Layer 9 of a small transformer language model trained on English Wikipedia (16 layers, counted from 0, width 128). Numbers have three digits each and are written without spaces.
A neuron's activation on a vector x is SiLU(gate . x) times (in . x), where the dot is the dot product.

Input weights of the MLP neurons that the questions are about. A number n stands for (n - 500) times 0.00087.
n11 gate: 562728396425356555558324408717500583272256636659534440900555484515684652456316693423682316643758548518629371662416673414558219453426310553438612707334393446746242333395599438237372414261432437390419483616450572553711479589434619722628410627521384464766690617502661448388663453686415493560563442612666692705495618383318374279541566629429613675352709310618442498480420415671742431645493
n13 gate: 371606728302575640517501288672476332579792684528517383459561426491561517268472596531386540596627374297636536539649495537601436210677344708515329558612613563364521492612336288577296412411664637145517623521467668514579676726535380540527524570308524620432528362487469418418629305543523653541617753271633623500454298428258271444604375583471592428536435518632374370429551221369431567455364
n28 gate: 384646556556484584794723423453729346256576502338561370562409109441455436707467217392442371319455472446355561472450368565359414634741161657762425801517616307522452350356405682481308773534655505533493419577334301582879383627494644601616755574906494757439517453757702573542334221767273749503328419339532913449712515444418549694412700609424652535644562855559533801559634678465457620634648
n51 gate: 468477549443405606547403494504487177492535570547523528416574355613537572443362470359517569501361406609513533583686359569518376404627600676495501611449383618533708659344495695755327567575485490494444249600712424457566393419405533545650577457632498469557270386515398276365264339492456714456466722377301406500580404440342317518465599614578564407620512701484443631678586469621394685485738
n54 gate: 625292338623677632287669389445861378234486577773808234549328722515568463411489698412609777554794459722676425465566530644563563585653386855315391497614468407712618504634652450503366458575627368814299766214415400567496295655549574537799397537432489647472474325558165484711776352618268643589814338233377519504410592760720738364597397533452488621532557351457484430317417263416195597458392
n76 gate: 430554368531096475704597432620489618547640647710524344278279433554260475484581410283567760717523444367600732519242406121382422290563358572488572390702519439467593161368828262786684772525263522393474551556411407468442616440522634548604237570703630471510539157387667480520415465552471322494218422322505490517622681562590603399675420411616376794531553481585404386477385384439627342278430
n104 gate: 334642307168455477329416689514466287571546517333526483379553464591440431627730356417366400405387574703292805487570383701409762412536552499424317554403641273453559437630537186394707656489609490635498401557389598557519448454411436578510484490557572773564352600570582711451560555745554334384316528208475480794621635548457352547378547453545658556210453556465472342662210563498713604685537
n116 gate: 443471378552214414476493393143525516497545389702615377235406265534508479466669485591548370157210431530671580345694356161426379596661618616600636517351451575502514631560484346638535530224588613278589483580611493532557602739751430603691565432513403453728597637455598544195326430508316338345452587361348594441557431445495383463614604331359500632462320416599384828597486256334520451436781
n128 gate: 523337344508683329347647360399483293551434857700612382623601886324382334210449594709792489708585558390412491365562329494396401581346652764658503594570503373523521689329463465490437459653514348253379329409537461493199318588710535612702471550442416374637370435369530445495622650554731572529539759463481526446516572758573443447405401644329403344610629732796260563566235760450642499433396
n136 gate: 493691516409637769741560373614426274370406662613482434505737702268531378701739345306210452493372390558425373451366487188336577611469377607462489572387477703313663592519545702406270538539523611589759357479348559249170350486369273584489568334439704699511396650620608570614574501552407504327487440407514259342636463402448332446545486514492161538314571617404630522622342362495379534546465
n159 gate: 434605082566441538515552438417702566434503621350503390625419479402794594606524496489483369674520602383668636662563482462434432427532567531665457590389433329719067571591516429407634288471408575799576554654539409413260547533445494436422406927543537347645368302549417417367428614705371507386457458465314687165541502371277475335423584381464616338456424698577467503532423447577338512680499
n185 gate: 357235644365327415560344154465835525578513384727382383265579516589471677627647530699667636420347600470373375551552413516366375682505370331469618495335653457695458447560512472675369525522639462524557439553430382594668570720545664506540550690557520735562545390511399583468600583571508306596741394436370514547564483139533550273695362579356417621488652412810425374692495532421443593573642
n210 gate: 628762684498431499548400320661595502395428510460675527803467260583415433371457474335730787511509490497289463332429455484342613468576636745284157447456468362654603593718449462401658372559255481519701232354671477553640533375550329699556424377454632709457576317412457435538657753332639457402511510561710581369454560567610502462488366364457448419339273541711443621737554470384479482732685
n212 gate: 549627483602672555839577774377295609400279549459482435410521453641475532583216412707319416628525197431524790512644273606514320414671443458461460621647547609696453225449848525397439453457325556411282590425247384627699387458677331812722586707499431354228506378278609407252594563607598492543492258326512549627403708545535373702564388368760781386392368514532346572602345448558614733585655
n220 gate: 405433470388751424528620515368541460469433235232640466632485437693662576499428548528652589393477568365399533526416503364411480297480518419435589629334316296384335422444392668641482491417487504419649433403329246529470690181364484553424626514422623565583420470478687514629542165551495352627554705347284592416570448333430394317405394412562495391524588699369504595439702232559597525550377
n224 gate: 311210457586572645449565378550424469569666566602680436458542687539589581535316801616554366511673525577691282473578512622547479465589451475425490379543669692654631627428733421449473387694425410692470502450600265455722449535522400736255537663684590604579488457442520535466403623231414290837499579393669656792441682570580551618429609596347335614288540571264601611489503435438507683859499
n239 gate: 453188641540438721394658426875585402434419593538684444477492584640298430298609448582542523426339653390546502605392558674125145489510412487542402576477509437556721458572710422590826682669334411362419466495267686281460310334396597531458663754773541537396677233565278425489514449468656373552540350551587463535714585537416569339163524477429481696359536659386579297546488421515453533701736
n256 gate: 415426476572301737496569260685400492595576545613524600544648417604489409500593558486684557333451620233727381537539537428708527480575464476509483742652261377657416548671609465276532593356341541368359473528486481607342392577641559558418618580447612643290438606455523481594199444535584529214635515535435473572517616535476423666384387395568430580438521652608424414262331675495512458460442
n258 gate: 593524562271545632496326545630327434316290441694601372405687625428518116609523186415455473452602154347714546430477357305629417365463306603591508640471665397426625682228603415411441521655322470533515371558417493625521272702406620640410410702644199530643819653563533650319627316551369544354592630776286358576441677548481480598563458580317435309514315468585580657906491689531542764391647
n270 gate: 506627382673512465260537591399401530397392633602690403593435659525241641287580264375555300440498462322875542421695721575625551406537325583476506535632512374556439574491501317665417455414367680522206226814685268884369506373595478609453384453607590629571493368515596510398591532270628436473276541514472559612354613462300576563240545318608549698387588362645351493929307674483174626598377
n297 gate: 389463296449363600588489611794568334617380369352583625391415631424460495431772599536360305676573460310689717472272482567607470165637517492401541595406503529482796620240676663382190638565512470281319273608617214485484359495508543690470507493432633528174518628728516576478532685615381588620466617719589477357456384512665714666602181540543606673310374600524388500603486574302635502572611
n11 in: 558611636417526609535563581430422649525317377595676539489483603662610694443641634544442410677383594405247543487432444767558348236377467551448700475524492325457387595466528544666608552391486473422713412792552590745536277584785615551628342669539662736710631588672311638420353471453347724484593341242407680526252570489448352161730561337376522526470430663561614237506296383615616489495374
n13 in: 674352686512423501542538623543525451242409159508336405512705751438608395553574732458620400599757452495586519479604387404425541374444659514548508514648559522504177594661344437575492398535429568552364353450517739365466437527271414590504400444549620516608619485343694584333647286543669515483628586334237656545539345488432413465496355758520588363525343374764346540527594471379621511390432
n28 in: 529623407563729579616455386527665608404508474531579386462739210535498511754673535597583657354525567496245327402609673564470435467767521823594218517420597240640529613631299455353496407541636589897486499608372362342563431604615483361775521425748434663385686242738432168326556336449441757403517645382411621396648362732495446515462628438267498339462461584570577832482607210642388475685580
n51 in: 583647698445577476513368597596480355516518480560470589435711424483290639599351389808583560628443505517345536661673357507668331458384632602345565331528453567470503609547457620538627551333353379322380650515496717720547352374602669527524539472353465491499456568512447394545485548473480565543545604464459378654494826522516366542394721408370687504478419514502371520405286489438430749492419
n54 in: 465663437638503720771782547502454483635296626742565695428542678354556609628488801525326406442432613417506475693210297510433634716671521720247545229311439588626631296643546623393356663698646353636468631533491492343521542356365562177686648643407558606630441477445638580611742490531505598328157342339442906336684369506446494297494578591412496410671493598488467535246536502583369215540423
n76 in: 431545629242311552519681449510643553624510601492387616684429578571417480255547289440738575703832261435586467386577548377288406377407419459513545338667532432581589493417452390487635536519401556449590747722455254591394492684645486634638621696614493450585425130504607787623396527716659524429325282436488352534503360320402668236485687589356485727828460756450604458649283452376501646373365
n104 in: 571615501363472602489677514435727435564351390421357422445430467471177364647625547488548400382393383613296629457700532503658455274168489416492609545383334628673488596511538436399533315288534636419449395518525426471627481526443366455747685582402626803488481383580705603351445521668744352662542514489551591536634554570407528429365653450523392430751274342549787421583347549384414779462446
n116 in: 684570327369511430607566584676538437357471475478454261360447712593438511640722583534429424658428354579426435377197241553553382640530491389606487317458256289389654347478183659444565746672757601732475589306557615464561541623404555359550377779405572250465630433593348540398745351382904646453396571501712623281364518664490240435634462746676478507319630392371450606594278306452141593467522
n128 in: 485527636295502271531741361373308319561299409553562324664434545309621411378401523392519295430357423376606699383421354732666922544492374535586232620473478587357615647571484540485256382476638317773496756397368398556511454441583586443400367508609530524424410505208300331578595525282439621396522561423545553522696542327488641359684553468389408659549304682393617373425307395430459519368502
n136 in: 273667434673595388727584435531596575342585398327657575460568545562559591348619494540264461602400470363389594458550655434591724460417542476540399514350435479640417301145396394525447566472732529442641665477464753543546388602537470594663621576384976696273446417674642497672509690730335541538403537630395485636604471461476493421604383505361499531512381401529518302448403512277498500439553
n159 in: 461767255495476411426375694438297686390323600510589514481439510533565327388370421627281400460595451451727278690420714298577627532356518550423224571493511289429337292433524488420485419307522501577792518388326713718333387502433446755400500665318531371440499561518649485481600309558637735322701433359423498618538498478380475437332298468304512638478692546467511595612634274633468429712307
n185 in: 502470519537396518646438383371552405440678446523408347276554517565412694565474219420471492384498548499383320521454274400488274790568440597464623479507604471597389324569317452728455618602549681586543859531494437461671293400611523530309387540515440498456554489686539810612591530503583643525410606523593489708397499420222683318380334452375409548823430671545383569342457473455570405525335
n210 in: 345635553582593296374641759464491554543412515456561506432471482438505374578478707508654499500424481498310592250589402394461399757351626687567379607663491414521632557377629466192435495397485669627521069516556627535511652280548250577524410328662286580581464589497317766585662574579547497397388474423507467565481618499676511391870447398771253686544413389419562403369470525570383664683483
n212 in: 341451494712336499443491567414501533632337547478545444550367528331574243593242474703555749783254283505375599588595488703489458434487317337602623504691508549773394475362453545478346485416535365617547635354488441567226519633295183543764605615431783510583410603433577456609468449568466443614409553391437538578222514561491465632799342355612575512452139320459582406541380590681464559523638
n220 in: 308574685722478567506445352577516524461385415518612606664283465576473663380509733581634547345658329700621535316506392368390323546497594515292585474355531402407532536500462450599612571446432272599581391481326364491568291532429542520364505548411403537488375255525653602611614435527592545630464544482504495502508346808598359525535319464653478546472624593407289493546576401823588392462307
n224 in: 361526713768532397407598343479707541534449542223473192536576759463577379464513277499410458480526532657638600551454434437539362433306505626481506602429626441300526389402608322379441646512436461475354507439576583634455633400393456747401556618487792477357686238497243402575564394397261414508597597474520685684434429545766520492533393589590567597529495693421490626728448639572708739508495
n239 in: 639208611425529637387550635548499368576429461470541448556546636588241195552348556621526746576507439513585534445584418550437603490408454368414526629675558812506469586466517362556564683509486391616514453364618476417757442393547600359674680846317501695300511543501188531453412407580464444448489298339469551762482444671267322601529726276602558556543568691580597289559520588643443455288443
n256 in: 611517626542460465534299505406621455277544560472585121544620588305311436444699492539689634649199452415424676472431492241245432516471595544389532423287388707645391436520533641487362538746326552548633558347662455284425580425292411392561673673556563466502465449632410611602512344591510518503308472457607409521600406472488554514625548343456344444502355412183494495561368399541450469472398
n258 in: 656454433522531464821738787342551519348506409727568234424610481739637515527542580398511387623523478419459557664655525638329199403491353565424547464509460464540362624440361517499657629333655329514490283569269385707509351680663499609410746760417671637537398504505394705438573370576361532810602584729513309913533600354396414346390626472598722290462709402286408279355626553628567580272458
n270 in: 449344457581483501472389326581652629493488464280605415401695430630415419465518384684589318559546516561412342462548613547197691504276766639559652360604454485377391362494406673416483314674574736529490523704336322333414556639621403459502299575653496695420393412490609506379250497412338832661640478346335428280389420422604517329325520643250632460502326409511518246263879722488555580512538
n297 in: 343672323346494511501282567359306502602442687577593594465552470407448554598243475286371221421311526924618382353456460559295375609405709331599384616463368491593698540489472296522569350613267255462492456598882481584264403484420477566331622484466334677420558486328551615586470568444449273624518886282361427469400417376640333491638654560550444642456487484382411549278579755410552520536620

Each question shows a token from some text and the vector x that enters the MLP there. A number n stands for (n - 500) times 0.0063.

" through": 532675482376506583435482413500378295614577472368451569836466323550678405543504811475486331540448380352673559596572457560413440620330389516589538464443447693540561398508166562446449554325406510537513677623262587520379386562418541636429423480578403523542456521519519565489547534356510532354427491438469479656585468601543641499545581449441458305489455491341585438622441631367556495481414
Which of these neurons fires most? n258

"us": 408513465602359314553357353552587548609685440422484508609433434456489483467617682487485367503346494517426410873461586704365571538546601446658640292520504473381353504390594685476532446553487578495402521571580411661388346611479534707407552333571427305207483630430348472340513448589516406565506801332452402541572391691607596569650660490437420384608378551293599459617461471412562347657570
Which of these neurons fires most? n297

"ional": 381668589493498430449481520595523549548438269420474378514533556518601405565646709494443424554381433434513538731564580629328552485443593262485522498528428750434329493473387565579572540256354549416508468445392469450441391749730519716464447391493324392618650497719445517358534483546575441281493697588421487598304269568582527455501635387563536251571415485374369573698365444391411377498638
Which three neurons fire most, strongest first? n116, n258, n54

" ": 379406529434455597526414422585492397611549559411472571788615480289433355487598800473543468439564483264537429552508383564393588631400381481499537488547259761424509283518559503590619593449297573500515662664441545529553431542513489609512497433518483499502439536511310460505522356452409457436566506406543466550499425563604630427674707376487505284456591489397517557675503563680533414394325
Which of these neurons fires most? n256

" Re": 486527332574652582359577564473597489672584512383512508530505354431159487505680799529459535653505473469675435564618469564481675598444450319619545481488286429426465354478490573669704499257431656424444543617472429521403450521356459558389591455310575399494426443569462449383593336482375448428482552587479546591545283503518547570468586502431483407506577623362623697710437629607651595523416
Which of these neurons fires most? n159

" and": 487500592589600528575521423660450522567497604496416691621590514527626407368407860418485407563437386483743295597443498612516492542419470475442610416374476699449463372452298479468499561476504569555660538499375594529526457581395576678497494510529414415753594596620452480588564521286424517357434553311588510537543500485619590473649666553355575438321431465424548445577344520497463563299512
The most active neuron and its activation: n11, at about 2

" songs": 554506611536558479584437462682398477466549454582426614615495393406498400524688751546318373756342524308519440646571396643319517429367479476535535408591459715529518384434260507582584655343337612419468605567561575598319541565663428481453526256536356362288399436639410515383448299558323551522444685447595428442496557579542612378544499643415598378485398438340432660604341529560487381500587
Which of these neurons fires most? n51

"T": 393550538546536631600268606568599369470467559428502410638463459425235504545625729688456452549404606471811411519538480585520561594536459324424540441540422466482537445377439688800664474358379607658484674564302483482301469382614386640457510569269420542369409507484388593463534433424383558598453582466636529388536415545495515450674454552493544120543541492437465628593577632541593568525458
Which of these neurons fires most? n220

")": 547419420483568640608507482505500417559653535306419690555644533482572511411487749630357339578549552249479482596580531637316531532436736376407521440569334799321401494580358493604569646352569559540550682610420399413287502464597518575441310420521339492568510484537428620391548456523475456416468605294660379614503535612543675338652547479519581424443544451335405573468505768599462611500558
The most active neuron and its activation: n28, at about 0.24

" strategy": 535361436454713521429444524645446485489612434559395625722535202448502410474580703507484429615392414506628427624583547568329538437344496411442595624385381704487524400497340496552687798440340608270413738664402568530486532625652472608433567496443380267548473511679416575578606493523478500499594612408533513515452409557628573531592584456476743241584495534314363572652266505415552397550524
Which three neurons fire most, strongest first? n210, n54, n28

" poetry": 504383502517648411560569363637409503526514426514298633670555394502605406613648747528375485630409356469549448600597445562349555504435581375479588453469385730532597352420209455468485751349377538362531693535375612606268580529659295608431405383478284296506424500627498475496487342440434635642540634420561485441396442503620543331539539509489510342291461447283378633596358535477410512456575
The two highest activations, in order: n116, n239

"al": 640434531596417555506437329521490473377550219393709571648548441466434519341572793641551500697480510503627372665482540729382555445392463418551557472572228602487289519342509580607290710378412468446479530623581668621520500486529740578399546448580507393602449547695506461517571491632444485491333563459491496573412430418481593542574678486408562302441501397307497489635347505431574411466390
Which of these neurons fires most? n11

" Tre": 554564348570578614533583333506562473514545351297425508631657458535187538409480813589559389743483508532662472496573540633445649653515455381454459522330397535498540247456486560602418636418496574549454587703336431465214507548593542436541361503475431260474414418476340560568546436559469529448471524387507625540361343514522584501527705462374413353464408580441420576698365555692533459421407
Which three neurons fire most, strongest first? n128, n54, n270

" Te": 373613424444628592545481472577555420591488386410487321572491454508157307524612758455474496749424430485628396520575437575558650656390345308639476528387314670491670287411477521482516609422366654556433556673327469494269517494750476595485490454529389370508455325432471540335642428291418455521480476481594626422405378534587596468504609502465579320559375531306405588619569659486424502517368
Which of these neurons fires most? n270

" prayer": 521324427596438514382438368617431420507603349489535623659591281507441421516588789599314432492254520408517437618611444541358488607398488401385520467392317645459422576498382484568538733327339505468463567563440742586336526598639409603190388466408450258473393294660425517463390409528433591580466576437511591524435507531679461448491629423412485306475564462372387652578353352576542463439461
Which three neurons fire most, strongest first? n116, n256, n51

"ador": 456570465574387479564521473605310375427415390322499421768349383522322517471703741353505386646499407362663588704474525604399567576426441453409612336435419547512389615450437451540504636467419487340403602606409648515335666600451345480404436567452481388544464379441349402570544500320493486351439646296638523525434502759672676375593617405368584405722563509497374603660338497429628648443449
The most active neuron and its activation: n76, at about 1.5

" it": 409479332504544516488539373546417421558572531457308671801588342434544373551509742577418394503356434458539483602537484638392553796413420489611623533456362589481625339397242497488612681376425594472578668486233534598372300523366442560475493509561381461628373365423509715569492550308363598289503613475629451463482535641531758478564608547491515279365516608342473433628313564497563514567595
The most active neuron and its activation: n128, at about 0.67

" at": 437709610340629565616470404612523418588507552326465575699504494606459399445520688484468269452407475470579430633659461551418630620331391403629480414487370757458524242632283509439656548281415585725511690675372507532225362467559513541551476412605402583614449389691469558449467454563514424403494583450524502649504627517604697371573522384390526319427325421371437543721485667337440595408480
Which three neurons fire most, strongest first? n104, n136, n270

" published": 453538498431577645548534429584230414575571418481336496836488412454674483600620723560222585492461203456667437590546419700418608475448476444489652352446309681541648568487208618365427684360408546360477625599383417577273501479344527755382341340624440499393448515572419484579648504509348529464473599385441502563444515499599722441578557436551459448386430525420551553604414600436496586503506
Which of these neurons fires most? n297

",": 555471439552671501484372505517551348571520533439287547711510495502569371531481811463544493554505549249612467587599488509351487653480458360472660479609425692343494488551220399503426543442397595566603652567510541426353392592403551546277550377501393446451615516484372389459645359452509562413462575274549490626677534682493658527607537456474480455427626386437487639732463732546511425461513
Which of these neurons fires most? n104

"on": 412707616501519406619452447335446551660582313523331585537582647261465510459627708583344341612493473425524565578482718481387688573565496329525460341556486552448302426481533490747523504367491459335563615411571482400461365597432471381432517129633309307455706576771447546314548468548532524467543499494559524518402321501544598464651558517545333391508510444218436451647500563431524582420448
The most active neuron and its activation: n239, at about 0.35

"ta": 387514381599651563445583629687521531347475536555569416698488455581469457432590629593496521668517523281653351532545461579422651617280523537399475250590370571642339307378391505470430658585401519509425767460324763531267743563471356398481462442248437433508480346518465325617639413575365490533469656460552649302589383397500686446600590559470391269596521517440526706595570612505609632326482
Which of these neurons fires most? n54

"based": 481569493605606476531486419522438489367531528456652448586514442462658456522566866419528586573568515501688378551640403604340537474402471261461634498496430717495431436502256720509517710385410486380666649542454598658490619571395466598365403468505451522445467557632437578644600550510490482464517507400576369458452462528440496454606501454463560321638537459330414598561495576372442531494482
Which three neurons fire most, strongest first? n220, n28, n104

"v": 482399689409350519553385578722460253397369371315782662521355449448259434493397602629326654669281217513576562731522561592486561553305316603348600415467284589435535399393516547544632540560497474429485578618461559526480560379267439613509611574322445727372449468642391699614507586305441583586499669429368608512580441647743535325582738480575468401342374494601436572570352598427438593418562
Which of these neurons fires most? n239

"ting": 428634644512511418516552242446471493468524237413539550561756478569547352413564622495463531557491528648581565520714631669307541643527486321491593489465489635439347333554317671598621467473346432509287540621256671656455416533719458543422331373435471407354659570789467536462484532342425425541397598577480416514471127686532493458665557649610484412510549324355394432503386575415342609428433
The most active neuron and its activation: n159, at about 0.38

".": 405509505515575513638455430590427273567675494299355461649521440357490336458578758467498473426601500394487533550575499632233573516314397365554571445515465746466585387617472500499497498314294608592369624637406618452394333524497515671528636383502361611510450532418481509427580387385402501367513600265550549548569727534536605444523712364565468359458562395338482655687561658521390582507454
Which of these neurons fires most? n104

" working": 584502518420660652331497291679276285538566434365419457804567239426515418511516706523298569442383415412696465632634423517308682565395425442457602362372323768568535528520290647474435654271338545395565533583469520754346534530365424520224410475551568258438406449653427503559503501430408460454491542474487500455550578542573667505593476406467505421535463533450495542514374543574623561581382
Which of these neurons fires most? n256

"age": 568254462642502453509538331574496427541569303572298579856711276602561453436569733532571441464364556433419427582596427477432599562455508475524445453519391542507494370448208549609458686422323431303541625552338655532274447758563372463495367450482307450512545503491471527230466505377553488408481527507404356406507444622529654477547506488484404341514560359414378686484325498501595441372567
Which three neurons fire most, strongest first? n116, n224, n104

"-": 308606540592438555676439380666563376367506536377480518701634499485457425387583691588416381575533521326671483565551421545316633572376441275536587347513416800444440256572469551617613500321409584526451713619396628469534410535715644706411531483616325411501494431474357518476601318426323417391481496322477382669405362495390567405551609449645577384352559461396519594659409722586415559579485
Which of these neurons fires most? n239

"The": 427561509761577572568504372516592447488775545431415449871505413403412484443433760522530443547556623338601445669553463571336517674532476213550576424490370599468535363396273568544517520379411607588516725673420582469604605638503642619609468474622438519437467384544386588552520427562420370510497560391461519468548616503505565415528434457478523318494528513401444626526510521363419684519356
The two highest activations, in order: n28, n185

"im": 661286431599361249642509368674480458701505592677517640662591426621638289522520612456365490581542326410640534406792673395391637575249313403555581530515401666323254438364524631450536512535460357491575565485413589649568471565515415452499419626424429335472509412424409363433645565542522488395351437325675431186649523560613431520611750282451565361511392574456363515617450452499583537380552
The most active neuron and its activation: n128, at about 0.87

"oli": 432586433455400381450659557507444622659472536543560636584436551584353459324445483439527479650240385404608638514641555497555547420345490539759552516350467529430367555315641544444362628682500451354688504609203706548308496570567505577488310566317507246598388401405485254461484581585378508527642515334383593316436508583684537400518474409241538329373563521620354631710290511349568819310359
Which of these neurons fires most? n128

" Group": 406433501521508521651517548526406420534622480366475603579580593474506527414617670519411302633438503477622476593611600599435643469315487366564514513527450677481403352654332481725680602419327662334551605606454366334430488537502494621349428371377417380459513478895375706400576454579517421351492667448529381477390410598657538445621548522591446345549392399242339532763364645467497625494669
Which three neurons fire most, strongest first? n297, n28, n54

"ia": 463502493400486484425516377562582537482675352596440656595416534469578461526662827338587398639438422415438555647567563596381512552459530395599477354573417538524518419445373497528517388534460699289539589464468520539309428573492451468456636378542351493523711455685397500216561544373571471525505703512300463588387366717586597467577673521563456349572432511302437501612477516392433458514538
Which of these neurons fires most? n13

" account": 480370473659629403634605340619289430590515462412648690713548254520441492495524710451254552513416490414580405604633496584296633505370305374543618490423469616520412348478301422607559732454511517387448715572388650582366435572529320590270312434489303342540541490739430513556430452513398513410637560504543446578436606467549634408594687460481540447431432319321305462645394551458643612533509
The most active neuron and its activation: n54, at about 0.38

"man": 702318482648576291519460529602424426447616459406341653682442445579657446458638744408605434591504523603529421574459426600336525578612570251550363396562360565300467503509352546551461676347550358364555594593394603508517475655513467432273546342534372352438439598643409426335511492546446547507664512368523310503661542630449639492614596406377525449538412441384367630772462585569468543289600
The most active neuron and its activation: n54, at about 0.43

"er": 587272505574599377586502475668504436602600500396282680697480402584502503379573721464472335670493427523540511488680490650361616506558550300486467436371311753457478460564301400566583664336480395390587542643454522513365465612567396466290566308547428477504400525603412505354527510574464559626686531422635464619651630637480662425605530386441407440464508440417331569717342645556540621348715
The most active neuron and its activation: n54, at about 0.57

" So": 542557535440636629642473455508435394414505486405470584420485545398326408480512679548401458631426545507560474562542638704515806651295459498270619362594385634592497230438436529584475637514564704690471519587362457391285601552712529505365474475496386102508541342583388622195478435575306389489425569362510502478372358374543670584628539502492650334459473601462595563546471599566533625567497
Which three neurons fire most, strongest first? n220, n212, n210

" f": 450420541595460526499624444678557356558521557355244450696564338418386511433521694486539492485428601327515471510597405547492810733494364416482568402488168537324671513409426604416743686383462476513506623678390483482158469467570452444361483510362380497676436462561380425425541465543446417570393627462461543382528483573529721346538433391501459185341545506451415580425394615434519641553396
The most active neuron and its activation: n128, at about 0.88

"1": 442448402313775680468471406481619357611479614462454733651374424354407385584681585562508511424515551344645487682577423575369450677531453463485565302490136508357417264505406619701582677307323596570347633615304420577384336500618572545564618393517409429643451635593304607617526400426499413620663581556448512475398522471612612433639648591394512456472281490471361466688544690351531565440363
Which of these neurons fires most? n210